Layer 3 of a small transformer language model trained on English Wikipedia (12 layers, counted from 0, width 64).
In attention head 1, each number of a token's query is one row of weights dot the token's vector x. The head spreads its attention over the tokens so far by the softmax of query dot key.

Query weights of the head. A number n stands for (n - 500) times 0.00081.
q0: 192,433,740,521,502,483,425,560,623,467,423,420,343,227,662,519,547,428,414,334,423,554,656,870,285,494,646,447,523,470,488,743,599,497,364,518,585,292,399,408,480,571,688,537,474,360,292,602,613,598,274,305,388,609,711,354,656,707,579,484,428,364,638,370
q1: 269,343,606,479,569,370,470,554,500,480,417,497,582,103,787,846,637,381,468,357,421,745,541,701,362,681,627,695,314,423,512,548,364,513,367,623,713,387,345,265,400,468,580,593,488,527,471,501,776,477,555,418,481,495,472,288,519,961,559,489,574,339,637,470
q2: 597,578,635,587,570,470,341,572,525,623,510,341,340,579,477,390,315,594,608,513,545,616,481,631,322,419,520,208,584,604,495,549,504,325,522,455,335,669,716,535,577,419,543,736,457,445,349,504,458,514,198,430,453,586,469,619,569,391,657,325,312,544,426,841
q3: 323,359,364,502,570,491,610,448,232,669,603,636,665,510,655,454,515,611,444,491,699,773,793,358,659,620,654,337,432,338,354,324,464,437,295,690,480,539,574,278,520,468,645,452,548,259,461,607,616,470,418,384,658,534,592,336,489,576,603,609,606,474,513,491
q4: 658,556,404,530,500,485,521,532,530,298,556,443,566,526,343,196,317,395,320,594,408,221,612,252,444,602,481,489,500,435,461,533,571,612,622,291,460,478,569,621,724,710,526,307,485,459,415,446,481,448,759,571,461,546,594,589,470,328,155,629,747,678,545,492
q5: 468,350,593,400,449,652,478,672,622,411,180,596,573,389,583,846,507,404,361,308,556,610,715,475,381,623,513,558,350,546,827,283,287,359,612,575,715,458,643,253,440,567,563,140,305,546,589,629,336,532,351,514,568,547,648,271,544,710,662,352,405,257,691,313
q6: 585,139,438,331,550,581,656,481,340,629,594,634,599,544,562,501,646,596,515,484,382,669,497,364,513,492,455,344,582,524,511,361,388,375,590,727,529,572,341,435,518,431,397,442,490,556,744,545,366,699,601,581,660,337,641,370,333,314,784,461,386,506,349,441
q7: 645,435,344,617,610,703,363,414,559,467,175,597,631,551,488,400,249,635,402,470,590,524,609,481,133,317,625,341,369,494,678,571,438,780,642,385,618,516,522,610,478,446,480,663,481,518,605,521,452,504,335,465,504,649,565,513,591,367,467,165,339,561,373,686
q8: 456,464,460,506,493,430,551,359,562,514,512,607,414,356,591,533,510,380,400,476,462,680,443,755,483,543,469,414,519,416,423,302,568,522,461,692,407,522,470,494,534,354,622,520,571,509,493,599,594,466,489,578,395,493,374,467,468,523,601,485,436,578,604,398
q9: 368,248,424,403,610,586,562,544,235,639,544,719,565,362,717,434,428,616,432,589,722,620,715,392,290,818,624,298,485,478,511,222,232,429,417,722,363,323,505,205,500,520,517,628,380,334,479,524,757,643,505,388,749,405,671,268,412,506,807,490,395,481,476,477
q10: 581,518,417,231,525,649,740,367,428,487,530,577,368,415,407,356,366,295,585,527,634,544,258,600,633,596,421,528,599,605,239,324,607,536,666,601,328,558,412,693,533,609,420,735,577,471,268,536,395,690,630,537,346,380,619,420,315,303,590,862,593,453,610,584
q11: 434,399,502,482,456,561,549,395,413,724,228,443,462,464,419,555,435,538,566,354,486,800,620,640,596,504,548,247,446,603,690,303,244,302,824,573,640,601,546,271,188,557,567,557,484,656,627,559,274,487,529,677,567,708,424,356,572,466,719,475,433,537,683,588
q12: 327,528,458,196,335,307,441,654,338,788,459,590,599,580,464,373,343,908,485,655,334,455,382,265,641,364,490,612,412,401,574,611,660,431,799,277,565,522,646,485,528,591,455,707,483,436,561,446,514,347,694,166,609,505,357,580,403,677,257,537,528,489,289,404
q13: 429,394,369,411,497,633,549,519,589,625,491,578,658,390,641,576,592,533,613,430,507,758,731,617,458,715,572,284,361,359,433,267,318,497,496,734,352,368,373,261,411,269,483,529,518,512,301,451,507,380,492,454,528,372,398,336,492,689,688,456,335,462,545,718
q14: 349,546,469,385,445,622,464,644,451,557,440,647,458,527,553,570,603,701,543,791,517,535,402,623,615,444,445,608,392,461,435,651,622,581,557,531,452,458,514,405,690,549,398,546,437,402,458,527,374,496,448,303,389,361,505,443,469,466,433,446,525,511,312,513
q15: 554,551,587,469,261,686,556,490,343,565,683,493,460,499,342,472,370,419,306,600,618,552,581,331,679,654,468,575,567,523,693,469,466,485,598,570,332,833,522,452,570,634,544,406,441,513,292,509,596,442,517,408,618,438,449,481,546,457,506,517,447,567,478,386
q16: 482,470,681,691,559,617,671,564,465,489,539,410,517,443,572,650,584,555,481,550,386,795,323,842,390,452,555,699,397,378,407,616,338,589,504,473,536,637,361,480,327,484,518,680,545,396,594,482,540,475,414,558,564,477,368,456,555,596,674,105,445,320,454,500
q17: 702,618,651,594,359,588,355,578,646,426,481,295,384,586,298,721,782,406,818,471,569,552,124,973,450,335,426,716,438,467,481,484,438,373,652,623,323,652,485,511,304,349,476,659,635,574,550,449,578,390,639,776,477,507,464,350,515,698,632,576,371,440,438,426
q18: 178,424,428,512,635,529,581,445,347,421,715,779,620,497,621,331,316,728,442,617,575,573,621,416,643,575,441,225,612,558,336,378,514,640,219,546,359,507,473,497,635,440,476,445,563,396,452,528,448,464,283,424,601,424,464,631,489,351,555,469,630,629,479,531
q19: 537,429,534,487,489,454,495,542,591,215,520,616,616,803,345,681,658,475,599,516,500,519,334,715,640,469,411,881,409,433,533,679,411,614,654,403,627,489,407,557,385,409,396,463,475,512,621,491,496,529,790,659,697,446,426,527,402,376,296,495,726,430,523,218
q20: 427,479,649,495,422,599,482,682,654,491,164,492,447,302,526,918,643,250,479,428,407,731,298,601,406,535,527,716,249,446,897,535,403,277,520,329,753,381,605,336,361,604,723,359,438,522,434,324,567,424,567,588,417,452,627,266,590,849,242,324,475,323,544,535
q21: 537,611,728,439,461,487,423,406,578,713,606,454,477,770,371,685,707,622,809,495,325,581,272,844,625,420,456,439,352,604,451,483,636,430,427,491,327,374,321,618,365,323,381,744,549,624,533,373,614,443,413,533,489,528,328,640,384,366,592,828,559,469,343,401
q22: 535,611,564,417,446,459,459,578,601,366,416,428,252,509,327,438,583,517,690,377,505,401,393,551,483,517,436,639,396,569,530,635,588,426,500,463,351,564,496,577,431,459,468,293,526,444,508,387,585,569,691,375,512,542,544,511,626,378,328,669,795,433,529,328
q23: 579,614,217,437,539,629,434,674,610,572,557,275,517,624,551,499,496,498,316,412,244,462,537,340,540,319,440,571,413,340,592,554,563,271,514,352,584,738,566,383,567,490,370,230,463,442,405,650,591,512,344,286,326,566,493,457,528,774,530,326,583,376,464,581
q24: 557,411,560,575,623,431,468,277,381,663,340,760,753,403,544,285,504,479,624,387,583,562,612,463,382,598,545,389,465,596,462,249,475,600,376,543,362,321,393,628,489,445,538,627,548,525,499,512,328,574,492,600,597,467,510,449,260,184,585,546,449,618,580,663
q25: 668,659,527,457,546,313,321,591,546,419,595,413,435,540,399,586,651,466,561,403,365,403,264,721,668,482,356,518,496,608,408,652,483,325,577,353,601,579,488,557,301,602,352,611,720,476,680,494,406,469,497,514,735,554,495,612,582,585,317,679,583,491,559,446
q26: 491,680,414,421,299,685,734,477,412,341,555,606,790,562,458,330,240,336,349,588,607,315,458,205,708,677,532,505,572,288,595,522,453,667,605,392,369,453,619,710,635,503,593,562,420,434,355,371,574,620,762,319,629,372,512,539,401,333,461,436,643,674,655,514
q27: 938,457,816,320,380,386,431,653,604,551,459,307,277,535,438,660,480,500,509,545,358,532,310,509,510,503,351,432,473,359,551,617,571,389,531,335,530,630,379,416,216,451,598,575,537,338,624,489,497,527,429,583,557,517,259,449,509,525,479,722,579,520,557,436
q28: 158,341,668,692,659,624,342,528,485,604,477,561,519,406,714,527,614,545,221,399,545,544,700,574,297,647,753,398,614,621,391,461,499,586,403,571,372,561,444,350,567,660,525,615,522,666,415,732,717,284,230,457,571,506,480,586,630,524,530,220,383,373,550,427
q29: 617,576,521,600,484,535,627,311,433,319,613,388,363,588,415,286,354,444,645,435,468,244,351,483,636,445,375,608,559,555,466,483,440,431,507,394,591,505,565,637,592,639,302,479,541,601,790,419,425,596,697,618,384,690,640,519,548,209,416,571,339,667,480,552
q30: 956,434,179,401,565,734,734,459,592,242,622,529,266,963,373,707,407,558,588,446,510,431,369,228,810,505,264,591,438,541,583,432,459,411,848,468,413,431,420,616,419,383,270,217,454,767,819,420,303,520,766,719,347,383,510,652,468,510,409,566,540,693,422,510
q31: 299,373,453,571,539,358,504,706,645,603,550,632,480,380,517,549,822,528,454,343,579,764,664,514,393,589,522,409,415,493,441,420,603,503,520,429,359,439,460,253,390,509,585,571,673,556,326,570,523,553,439,390,496,450,401,574,657,610,567,415,446,285,278,399

Each question shows a short text with each token's key, already scaled and adjusted for position as the last token sees it. A number n stands for (n - 500) times 0.0025.

Then comes the last token's vector x. A number n stands for (n - 500) times 0.011.

0 "4 ": 607,443,435,412,529,547,503,580,327,452,440,624,461,510,453,522,478,608,530,556,595,536,667,476,452,723,572,447,483,633,558,486
1 "| ": 557,424,554,454,422,479,408,478,375,387,460,529,379,587,450,555,511,484,535,429,644,544,726,538,425,789,560,451,483,528,567,451
2 "11": 455,447,527,425,499,512,442,468,315,428,448,678,386,526,435,610,534,652,488,507,534,702,700,445,487,928,418,471,486,563,448,484
3 "2 ": 388,377,518,365,440,541,487,560,190,452,479,650,452,477,427,508,469,501,474,506,649,656,691,501,499,867,535,429,482,621,440,511
4 "| ": 453,513,504,506,362,456,401,466,352,381,480,540,366,563,444,532,479,448,581,425,615,565,717,533,441,804,559,448,480,525,508,461
5 "−": 506,324,733,250,499,532,439,489,255,413,444,583,403,493,425,634,375,332,487,364,687,679,728,507,477,905,490,512,440,602,504,395
6 "38 ": 528,507,524,364,409,487,494,548,222,444,412,604,429,522,404,493,514,407,504,436,622,676,666,480,481,896,542,428,490,618,532,473
7 "| ": 542,553,433,557,321,447,378,466,350,380,483,543,372,562,436,533,515,528,551,440,571,552,707,544,442,802,551,442,487,531,516,472
x: 533,496,563,524,349,381,425,824,563,484,489,425,474,538,469,606,628,532,447,598,429,616,453,495,404,476,525,459,387,365,579,528,563,539,460,455,495,517,575,486,406,441,522,573,497,582,515,506,374,388,449,577,526,590,424,648,531,491,414,436,431,463,510,512
To which token does the last token give the most attention? 2 "11"

0 "P ": 595,434,449,423,519,520,487,623,289,423,339,450,434,569,420,517,454,586,517,488,605,492,636,504,508,725,627,433,530,579,453,515
1 "Ra": 555,531,537,485,445,408,430,483,399,459,454,422,354,544,399,541,503,544,476,505,459,540,617,495,495,746,482,509,571,467,386,583
2 "qu": 524,469,549,451,493,386,496,591,368,436,357,455,350,563,456,444,532,553,507,550,400,581,617,475,525,742,429,455,590,529,359,484
3 "el ": 354,395,442,389,539,513,470,635,370,418,362,437,385,486,382,511,601,493,435,500,540,445,582,507,480,635,591,424,510,564,407,453
4 "Bern": 400,465,430,546,542,437,464,564,459,457,420,445,380,576,428,546,539,532,532,488,431,501,508,458,497,661,484,491,587,372,348,630
5 "ard": 445,381,496,480,596,456,439,590,446,485,356,554,402,534,430,499,405,415,501,507,340,508,535,509,537,664,369,418,600,476,343,587
6 "as ": 624,587,492,459,646,524,424,609,420,381,360,434,448,454,483,524,422,410,442,443,539,439,556,537,418,616,493,421,547,529,449,525
7 "| ": 562,540,416,606,329,453,327,557,416,404,440,549,380,560,468,558,501,567,481,455,533,479,661,549,438,755,564,401,529,490,515,555
x: 537,504,524,505,347,338,427,818,539,516,550,517,502,451,534,615,549,514,395,455,445,618,499,467,515,515,510,513,321,352,588,563,551,423,542,403,671,490,614,422,450,512,529,441,507,497,501,540,449,441,500,497,520,518,446,634,621,485,350,462,475,465,501,431
To which token does the last token give the most attention? 6 "as "

0 "19 ": 584,458,414,436,540,582,510,620,252,483,429,628,445,488,467,507,509,636,515,545,593,551,658,480,456,729,574,401,443,643,570,521
1 "is ": 530,405,518,356,585,546,419,618,327,388,402,512,455,453,373,516,644,546,410,463,561,491,619,655,509,661,476,496,507,549,518,499
2 "5": 453,474,511,380,500,520,452,536,389,444,415,704,437,540,411,601,576,646,458,494,536,626,650,477,481,855,431,516,496,528,510,507
3 ",": 368,309,600,273,456,549,460,649,212,461,405,570,426,531,474,556,575,555,377,459,593,598,699,599,481,835,530,510,499,592,485,454
4 "39": 407,378,505,437,518,512,443,550,346,424,401,619,403,573,410,657,467,518,450,421,549,601,635,488,496,840,465,491,516,548,517,526
5 "3 ": 565,512,512,397,451,568,463,582,307,470,434,641,518,474,448,508,426,423,440,422,640,572,637,520,452,800,523,468,473,600,559,532
6 "by ": 585,564,543,400,546,553,398,519,389,361,388,524,478,527,414,540,498,409,516,359,590,526,646,553,436,797,444,477,478,516,493,460
7 "100 ": 578,599,554,459,476,566,469,599,303,451,373,593,456,546,419,566,567,424,456,391,597,589,616,550,473,801,525,467,490,606,514,524
x: 549,477,483,504,544,422,499,768,565,417,420,529,491,502,513,439,739,662,567,339,368,488,423,546,395,492,521,639,443,484,420,589,532,352,508,552,478,506,472,456,462,570,389,665,454,542,567,442,498,546,520,472,470,506,348,340,574,516,404,562,548,518,378,527
Which token does the last token look at most, and with what share of its attention? 2 "5", with about 30%

0 "V": 576,559,521,504,477,382,472,652,360,448,398,456,391,493,483,501,468,559,513,491,426,554,608,444,490,719,479,451,562,463,288,551
1 "il": 534,548,436,558,499,455,490,549,423,453,467,553,347,473,497,473,496,601,549,586,379,528,576,399,459,694,396,405,565,530,367,457
2 "an": 574,442,464,475,528,451,475,595,383,487,373,511,301,511,465,508,605,612,471,541,392,544,588,450,442,652,418,413,605,504,390,519
3 "ov": 476,460,527,476,538,389,463,602,401,444,405,524,298,526,464,480,539,549,524,571,396,547,596,451,506,685,394,428,559,492,408,488
4 "a ": 330,418,485,377,593,514,441,674,363,420,368,465,365,473,418,500,402,401,425,488,509,474,593,526,432,586,552,447,533,544,462,392
5 "i ": 468,498,504,408,537,503,446,642,309,427,336,471,390,500,426,571,313,389,426,440,564,479,604,550,466,643,547,459,579,527,446,449
6 "la ": 594,560,528,456,508,468,440,602,356,432,365,417,418,544,445,530,415,457,457,455,497,480,605,541,439,634,540,453,563,509,424,480
7 "G": 496,505,464,512,515,408,447,628,453,435,425,458,431,580,510,494,482,569,497,479,429,486,555,463,482,682,437,452,606,396,370,566
x: 481,505,529,506,632,415,435,667,484,460,572,530,464,457,500,453,547,523,503,533,380,428,520,581,419,396,494,578,387,457,440,606,977,476,405,491,547,548,423,483,474,576,589,423,626,347,435,575,529,424,398,472,402,469,449,505,638,455,333,469,502,425,514,603
To which token does the last token give the most attention? 0 "V"

0 "| ": 555,442,574,430,464,446,401,454,366,363,451,454,374,546,477,562,470,514,479,465,614,609,711,562,424,802,526,411,543,499,552,467
1 "44 ": 505,474,515,365,498,577,505,512,214,456,394,596,466,512,421,499,555,599,467,553,656,667,630,475,488,882,523,487,481,598,499,531
2 "| ": 488,463,586,450,407,478,397,460,322,397,438,507,404,566,432,542,561,491,540,425,643,590,694,568,458,837,529,466,522,513,495,504
3 "8": 454,378,559,382,491,475,461,499,312,444,426,709,446,524,435,573,485,622,485,482,550,708,690,420,505,927,409,499,497,542,408,469
4 "1 ": 488,396,527,346,421,540,480,514,200,446,498,632,481,469,437,485,417,440,498,491,674,655,671,454,497,872,536,444,474,622,426,476
5 "| ": 495,517,495,507,350,455,385,455,331,387,470,530,389,549,447,537,441,463,588,423,615,583,705,534,440,833,551,451,496,520,477,482
6 "65 ": 569,489,547,370,387,483,475,510,188,449,424,604,451,515,398,498,509,394,531,438,623,720,694,465,476,900,554,484,429,602,483,512
7 "|": 598,588,559,485,460,432,374,554,306,368,371,532,387,552,478,589,557,402,647,390,524,619,680,589,492,785,457,384,548,537,471,483
x: 429,547,532,528,418,493,408,680,592,590,716,497,400,642,495,559,576,530,454,346,523,521,443,541,405,492,429,496,429,340,547,459,543,481,529,447,594,549,549,464,450,486,352,586,569,528,616,494,543,291,234,498,467,647,484,608,355,435,424,519,458,427,506,554
To which token does the last token give the most attention? 3 "8"

0 "u ": 637,472,416,415,568,507,459,606,345,419,375,442,407,473,461,575,423,580,528,529,545,507,620,499,443,664,540,443,549,524,469,462
1 "La ": 597,454,478,427,518,466,478,621,367,418,363,429,465,564,473,511,554,554,489,491,479,505,594,522,451,679,511,450,554,476,380,500
2 "Ma": 503,472,522,478,473,366,444,553,406,457,388,477,393,541,419,593,587,572,502,467,434,560,598,495,510,727,461,518,587,404,375,579
3 "ur": 510,383,516,421,496,501,471,539,351,475,420,498,438,497,480,463,580,566,476,555,458,555,599,449,450,810,428,419,598,560,355,486
4 "ina ": 335,399,486,432,566,512,437,616,353,447,343,421,431,449,450,543,456,433,405,467,552,490,582,510,424,659,561,413,559,541,408,465
5 "| ": 475,586,398,596,372,437,342,566,396,406,440,530,401,529,489,576,434,459,534,431,562,481,669,547,430,750,570,359,550,486,503,545
6 "195": 580,404,627,354,468,589,413,470,277,433,451,587,521,484,434,652,426,277,478,339,650,685,649,488,504,920,503,511,422,573,441,474
7 "0 ": 579,554,536,388,396,504,450,489,259,435,447,565,489,460,469,542,540,380,486,396,627,664,637,467,457,848,574,381,509,562,405,448
x: 536,464,553,529,453,534,536,726,519,367,626,553,546,448,421,594,590,644,593,403,322,522,434,590,453,613,391,498,457,516,511,591,616,502,499,429,408,529,421,420,517,346,511,442,486,616,483,387,519,493,489,572,374,399,399,510,717,538,347,504,610,386,451,471
Which two tokens does the last token look at most, in order? 0 "u ", 2 "Ma"

0 "| ": 555,442,574,430,464,446,401,454,366,363,451,454,374,546,477,562,470,514,479,465,614,609,711,562,424,802,526,411,543,499,552,467
1 "−": 578,492,570,225,556,557,468,484,251,440,449,561,399,499,414,649,578,730,253,561,668,681,726,523,495,905,501,509,449,613,536,406
2 "38 ": 467,428,521,346,470,532,505,536,217,465,410,593,443,516,410,511,516,559,465,532,652,680,653,481,493,900,540,431,485,615,537,481
3 "| ": 433,474,555,473,393,458,383,477,339,400,448,512,391,558,421,560,540,459,567,415,625,570,700,569,450,823,545,446,531,529,507,485
4 "22 ": 518,399,566,348,424,516,457,539,150,441,444,611,442,486,427,503,425,429,503,480,647,685,683,499,486,902,518,416,454,629,491,487
5 "|": 515,457,624,461,461,443,379,556,301,376,375,528,387,546,481,590,386,380,581,410,523,615,680,595,496,775,458,374,557,540,473,493
6 "\n": 510,501,518,404,377,398,346,468,280,314,502,541,384,565,469,504,492,459,514,433,607,664,805,486,414,901,495,358,476,567,584,452
7 "| ": 499,513,419,527,350,484,376,435,380,418,461,503,450,598,470,541,498,555,554,426,582,554,622,528,464,804,567,500,493,487,538,517
x: 492,627,488,476,325,360,440,814,497,521,540,475,523,518,492,501,514,565,523,492,443,491,490,460,489,549,424,687,486,326,551,617,606,431,450,387,435,510,528,518,373,480,474,530,450,566,523,497,429,374,520,530,495,635,398,646,539,481,481,454,415,519,502,602
To which token does the last token give the most attention? 1 "−"

0 "States": 604,603,501,490,547,450,417,501,404,461,407,511,448,505,383,559,409,621,531,488,442,544,602,495,484,738,464,379,580,520,400,564
1 ", ": 606,401,435,439,638,544,432,621,304,400,490,578,420,477,448,610,604,655,435,506,508,379,642,590,434,694,459,389,520,552,473,474
2 "3 ": 435,388,435,399,534,566,489,559,294,478,470,616,527,452,469,534,588,540,464,538,608,539,597,499,450,741,548,448,485,591,485,501
3 "mi ": 438,416,525,361,506,495,430,508,318,448,398,463,428,496,374,545,508,432,433,482,610,519,634,549,491,691,562,513,458,562,558,461
4 "east ": 461,420,480,451,541,515,441,547,369,466,385,528,488,513,441,555,440,370,450,479,552,514,595,512,474,660,520,380,430,578,551,462
5 "of ": 531,501,492,494,522,447,430,473,477,422,477,467,513,465,424,516,436,430,474,474,534,457,632,492,458,572,500,483,449,507,550,427
6 "the ": 582,496,565,432,493,547,406,564,405,399,476,460,433,491,451,460,500,477,500,413,571,500,649,520,416,654,478,480,417,508,513,400
7 "city ": 578,558,528,530,508,551,441,566,306,436,368,469,456,499,389,539,533,454,451,444,595,530,568,558,446,693,530,433,481,523,507,559
x: 449,589,435,532,619,566,523,789,530,468,406,602,511,489,542,596,629,603,574,384,508,557,625,528,525,437,457,464,340,441,435,530,533,451,604,482,412,453,384,480,456,497,423,617,523,468,492,447,433,560,347,483,527,441,438,426,623,485,460,420,441,631,411,399
Which token does the last token look at most, and with what share of its attention? 7 "city ", with about 30%

0 "ia ": 630,465,408,464,545,483,482,624,349,468,371,454,413,524,433,521,408,568,502,528,536,477,626,500,450,613,577,438,548,558,509,472
1 "F": 487,510,501,404,419,456,477,610,381,462,422,576,403,639,503,549,496,595,442,516,459,602,646,469,526,797,418,468,511,403,383,510
2 "ont": 577,481,543,492,543,437,492,524,426,473,410,512,495,564,459,487,510,595,506,496,433,545,577,438,510,722,412,502,604,482,414,603
3 "an": 500,401,514,454,518,458,479,578,372,501,378,504,328,516,495,500,589,562,455,535,416,582,595,442,444,685,401,431,594,487,392,520
4 "ell": 404,359,568,412,554,460,472,585,433,513,378,455,440,537,450,483,524,537,434,519,415,523,565,497,526,693,402,456,553,465,362,569
5 "as ": 526,512,496,442,637,518,428,609,384,404,359,430,437,445,472,526,343,369,455,465,522,450,544,535,412,606,501,443,546,527,438,488
6 "y ": 596,522,513,430,585,545,470,618,398,440,358,450,418,479,429,502,367,393,409,454,555,448,530,520,436,624,495,440,555,518,442,472
7 "Mar": 495,484,459,545,482,445,459,523,375,464,490,425,424,541,451,484,477,485,479,534,416,507,541,490,479,708,489,469,578,447,378,633
x: 601,474,439,669,635,413,472,575,552,400,459,526,459,481,525,428,595,618,449,525,529,453,534,501,613,584,575,463,392,527,407,638,861,521,416,414,390,373,444,600,474,698,431,489,465,399,491,520,430,403,411,498,381,417,454,525,636,557,467,376,562,440,514,509
Which token does the last token look at most, and with what share of its attention? 5 "as ", with about 30%

0 "|": 601,499,560,375,510,466,428,524,313,389,379,482,398,590,511,611,467,624,369,499,533,634,657,565,508,737,488,385,525,503,551,480
1 "\n": 540,479,495,355,486,447,415,426,315,337,468,482,400,560,493,534,522,546,458,547,640,674,752,484,429,838,521,364,487,534,602,438
2 "| ": 502,498,576,433,420,465,395,435,405,417,438,458,432,577,493,570,524,457,558,453,622,586,613,536,461,787,585,496,522,455,517,484
3 " ": 400,364,633,296,460,551,464,459,237,402,420,476,376,463,426,540,528,596,406,510,677,681,676,468,480,862,551,539,467,545,423,409
4 "| ": 442,489,571,466,403,462,387,383,335,386,471,441,417,532,506,563,456,494,580,425,608,632,673,536,404,822,568,495,515,461,487,474
5 "Rel": 457,446,541,445,468,475,476,476,389,443,435,450,452,577,504,520,468,467,531,513,497,628,631,506,468,846,501,437,514,471,419,596
6 "eg": 430,422,474,422,557,441,522,471,425,411,449,504,407,523,462,492,459,477,471,542,511,586,552,364,453,754,410,483,539,452,426,512
7 "ated ": 574,628,530,422,470,477,449,423,350,399,341,448,419,478,446,537,504,407,548,398,588,580,591,483,507,748,489,406,484,570,502,437
x: 495,473,516,478,554,478,522,741,520,515,650,413,460,486,528,519,572,563,731,326,468,595,601,501,521,449,442,548,481,484,499,450,494,520,542,489,339,435,443,345,449,335,587,422,454,499,543,473,548,427,383,517,462,566,526,746,503,541,389,460,551,309,463,540
Which token does the last token look at most, and with what share of its attention? 0 "|", with about 20%

0 "av": 525,570,511,496,477,422,489,601,430,471,391,499,312,505,414,480,440,565,504,571,390,502,565,499,532,711,397,432,532,532,382,554
1 "ill": 588,516,423,449,544,512,455,528,454,455,433,541,385,503,417,498,513,599,505,593,417,452,541,484,491,683,399,436,572,523,396,506
2 "ón ": 515,375,413,397,550,532,456,589,307,404,366,465,451,519,445,510,634,542,470,490,560,472,574,512,454,655,565,426,507,544,497,466
3 "de ": 406,414,444,452,546,452,453,606,377,429,376,463,461,543,460,551,587,455,479,450,469,482,568,538,458,610,522,447,567,472,404,486
4 "B": 439,446,525,460,521,418,438,631,406,424,431,544,446,603,461,533,479,480,507,453,399,531,567,521,502,682,428,438,559,389,359,588
5 "ou": 467,353,548,308,520,506,468,558,372,480,402,547,405,536,434,451,498,370,467,468,436,591,580,477,527,780,393,457,520,559,392,441
6 "z": 495,439,486,493,551,343,477,569,506,478,375,469,373,521,490,497,409,524,478,515,415,506,554,440,446,646,431,463,639,392,386,548
7 "as ": 641,634,508,464,629,510,435,626,405,404,370,455,458,437,493,524,569,451,444,453,539,454,550,520,414,601,496,422,540,521,416,501
x: 484,430,395,590,540,620,547,802,588,550,424,502,411,384,501,626,632,513,504,526,499,504,561,505,505,511,584,524,321,450,455,351,536,381,537,506,505,464,456,312,492,437,424,492,574,443,465,558,519,432,323,510,472,418,397,461,583,611,551,471,607,427,585,509
To which token does the last token give the most attention? 7 "as "

0 "Gal": 531,555,545,524,487,398,438,537,401,438,443,499,461,577,484,521,456,537,567,542,373,569,606,441,485,753,426,410,567,476,355,532
1 "ic": 627,527,494,490,541,438,486,622,460,423,352,459,384,506,461,440,511,582,552,553,385,509,537,426,485,645,412,415,571,513,364,506
2 "ia ": 525,391,419,453,586,481,466,621,345,446,360,451,415,470,426,550,712,561,469,520,519,482,594,490,435,614,587,424,542,547,414,451
3 "Tr": 489,477,574,451,492,436,482,560,384,443,465,522,485,642,427,495,496,528,514,490,464,529,587,524,537,737,452,512,552,419,361,574
4 "av": 518,438,556,436,489,441,478,595,419,475,386,510,338,547,443,450,541,535,527,539,402,533,581,506,538,775,355,473,532,497,402,558
5 "ies": 425,427,467,557,588,407,444,505,464,469,402,539,423,564,405,560,410,487,518,515,438,531,581,501,494,669,423,428,658,483,425,619
6 "as ": 640,592,516,454,631,521,422,608,376,398,377,446,438,466,478,528,452,410,471,451,544,463,567,546,412,613,488,447,532,527,460,482
7 "| ": 572,555,411,595,349,441,324,549,395,418,454,540,404,544,486,571,515,556,490,463,541,484,658,548,425,759,565,394,530,491,504,525
x: 511,514,469,505,375,338,428,834,521,510,564,530,517,464,521,622,528,505,409,518,483,644,460,472,473,561,511,549,358,328,595,529,543,434,536,381,659,483,609,401,439,503,552,454,482,494,490,511,420,438,477,528,477,507,450,617,619,500,363,489,481,443,515,438
Which two tokens does the last token look at most, in order? 6 "as ", 7 "| "

0 "\n": 617,523,465,366,501,522,368,446,388,335,448,458,448,474,506,574,481,536,451,546,640,617,737,504,404,814,556,417,499,499,533,428
1 "| ": 539,476,610,417,439,447,374,434,410,399,427,420,437,532,497,561,533,475,514,464,611,611,651,562,448,807,568,489,549,448,514,473
2 "Al": 526,469,509,440,511,437,484,556,402,458,438,479,492,572,498,460,514,595,511,555,388,527,547,426,490,705,435,442,579,452,287,534
3 "cor": 555,433,469,460,514,463,540,543,420,458,420,478,459,546,491,376,559,483,582,558,402,539,481,448,481,673,458,374,587,513,372,540
4 "c": 526,483,487,456,518,430,527,541,482,426,457,497,474,478,506,403,503,531,548,548,406,524,528,445,493,670,376,477,535,477,307,554
5 "ón ": 479,417,516,391,479,497,438,551,290,418,356,449,447,489,423,480,395,385,490,446,563,561,572,498,473,746,553,432,541,536,389,465
6 "C": 514,442,517,465,469,453,461,573,462,418,423,495,489,568,470,457,502,483,493,461,436,518,582,471,492,729,430,516,504,401,373,589
7 "at": 572,532,551,352,602,439,471,543,432,457,336,536,405,516,461,477,492,349,518,444,431,538,562,484,518,697,357,468,576,516,421,472
x: 508,505,458,514,668,490,366,617,508,593,541,426,495,518,569,510,461,527,494,273,417,507,553,600,436,461,403,542,534,501,367,368,592,497,564,364,522,448,400,357,565,330,539,407,491,455,533,508,567,493,336,694,352,536,448,640,619,504,455,491,597,456,568,561
Which two tokens does the last token look at most, in order? 7 "at", 6 "C"

0 "which ": 607,438,464,440,613,484,453,635,326,377,484,470,458,483,457,541,489,525,560,485,509,438,615,579,432,696,468,404,503,510,487,520
1 "he ": 572,410,463,445,598,546,468,648,260,377,454,470,426,520,443,548,566,525,529,489,554,443,548,593,490,643,500,384,476,519,427,549
2 "mod": 514,490,574,455,460,436,491,537,380,470,401,531,459,548,460,556,467,597,505,512,473,630,559,516,556,824,454,483,514,490,467,581
3 "er": 509,379,500,435,534,505,503,495,407,524,444,542,470,531,490,465,540,569,438,544,418,604,572,509,462,740,397,441,612,490,453,470
4 "ated ": 396,457,499,465,551,532,452,530,428,416,325,454,427,489,483,527,469,345,473,433,544,474,538,511,485,590,493,401,504,542,527,418
5 "it": 454,430,468,483,583,491,524,564,441,467,397,515,349,470,413,449,483,454,456,545,398,508,503,511,474,655,385,469,618,523,466,573
6 ", ": 671,543,581,437,592,580,391,584,346,348,432,480,395,540,436,629,393,379,444,420,605,412,627,605,422,675,492,450,550,475,508,495
7 "ear": 490,575,551,404,502,497,440,510,397,523,425,488,425,500,432,480,489,379,542,439,476,588,546,539,568,777,423,463,524,509,446,499
x: 762,506,467,703,695,471,311,482,518,442,692,517,459,549,489,484,452,535,487,453,465,535,497,409,441,597,433,540,517,547,461,506,489,505,443,497,391,473,368,375,292,592,493,493,426,532,644,558,393,484,424,523,502,448,533,652,553,513,316,461,536,574,445,560
To which token does the last token give the most attention? 5 "it"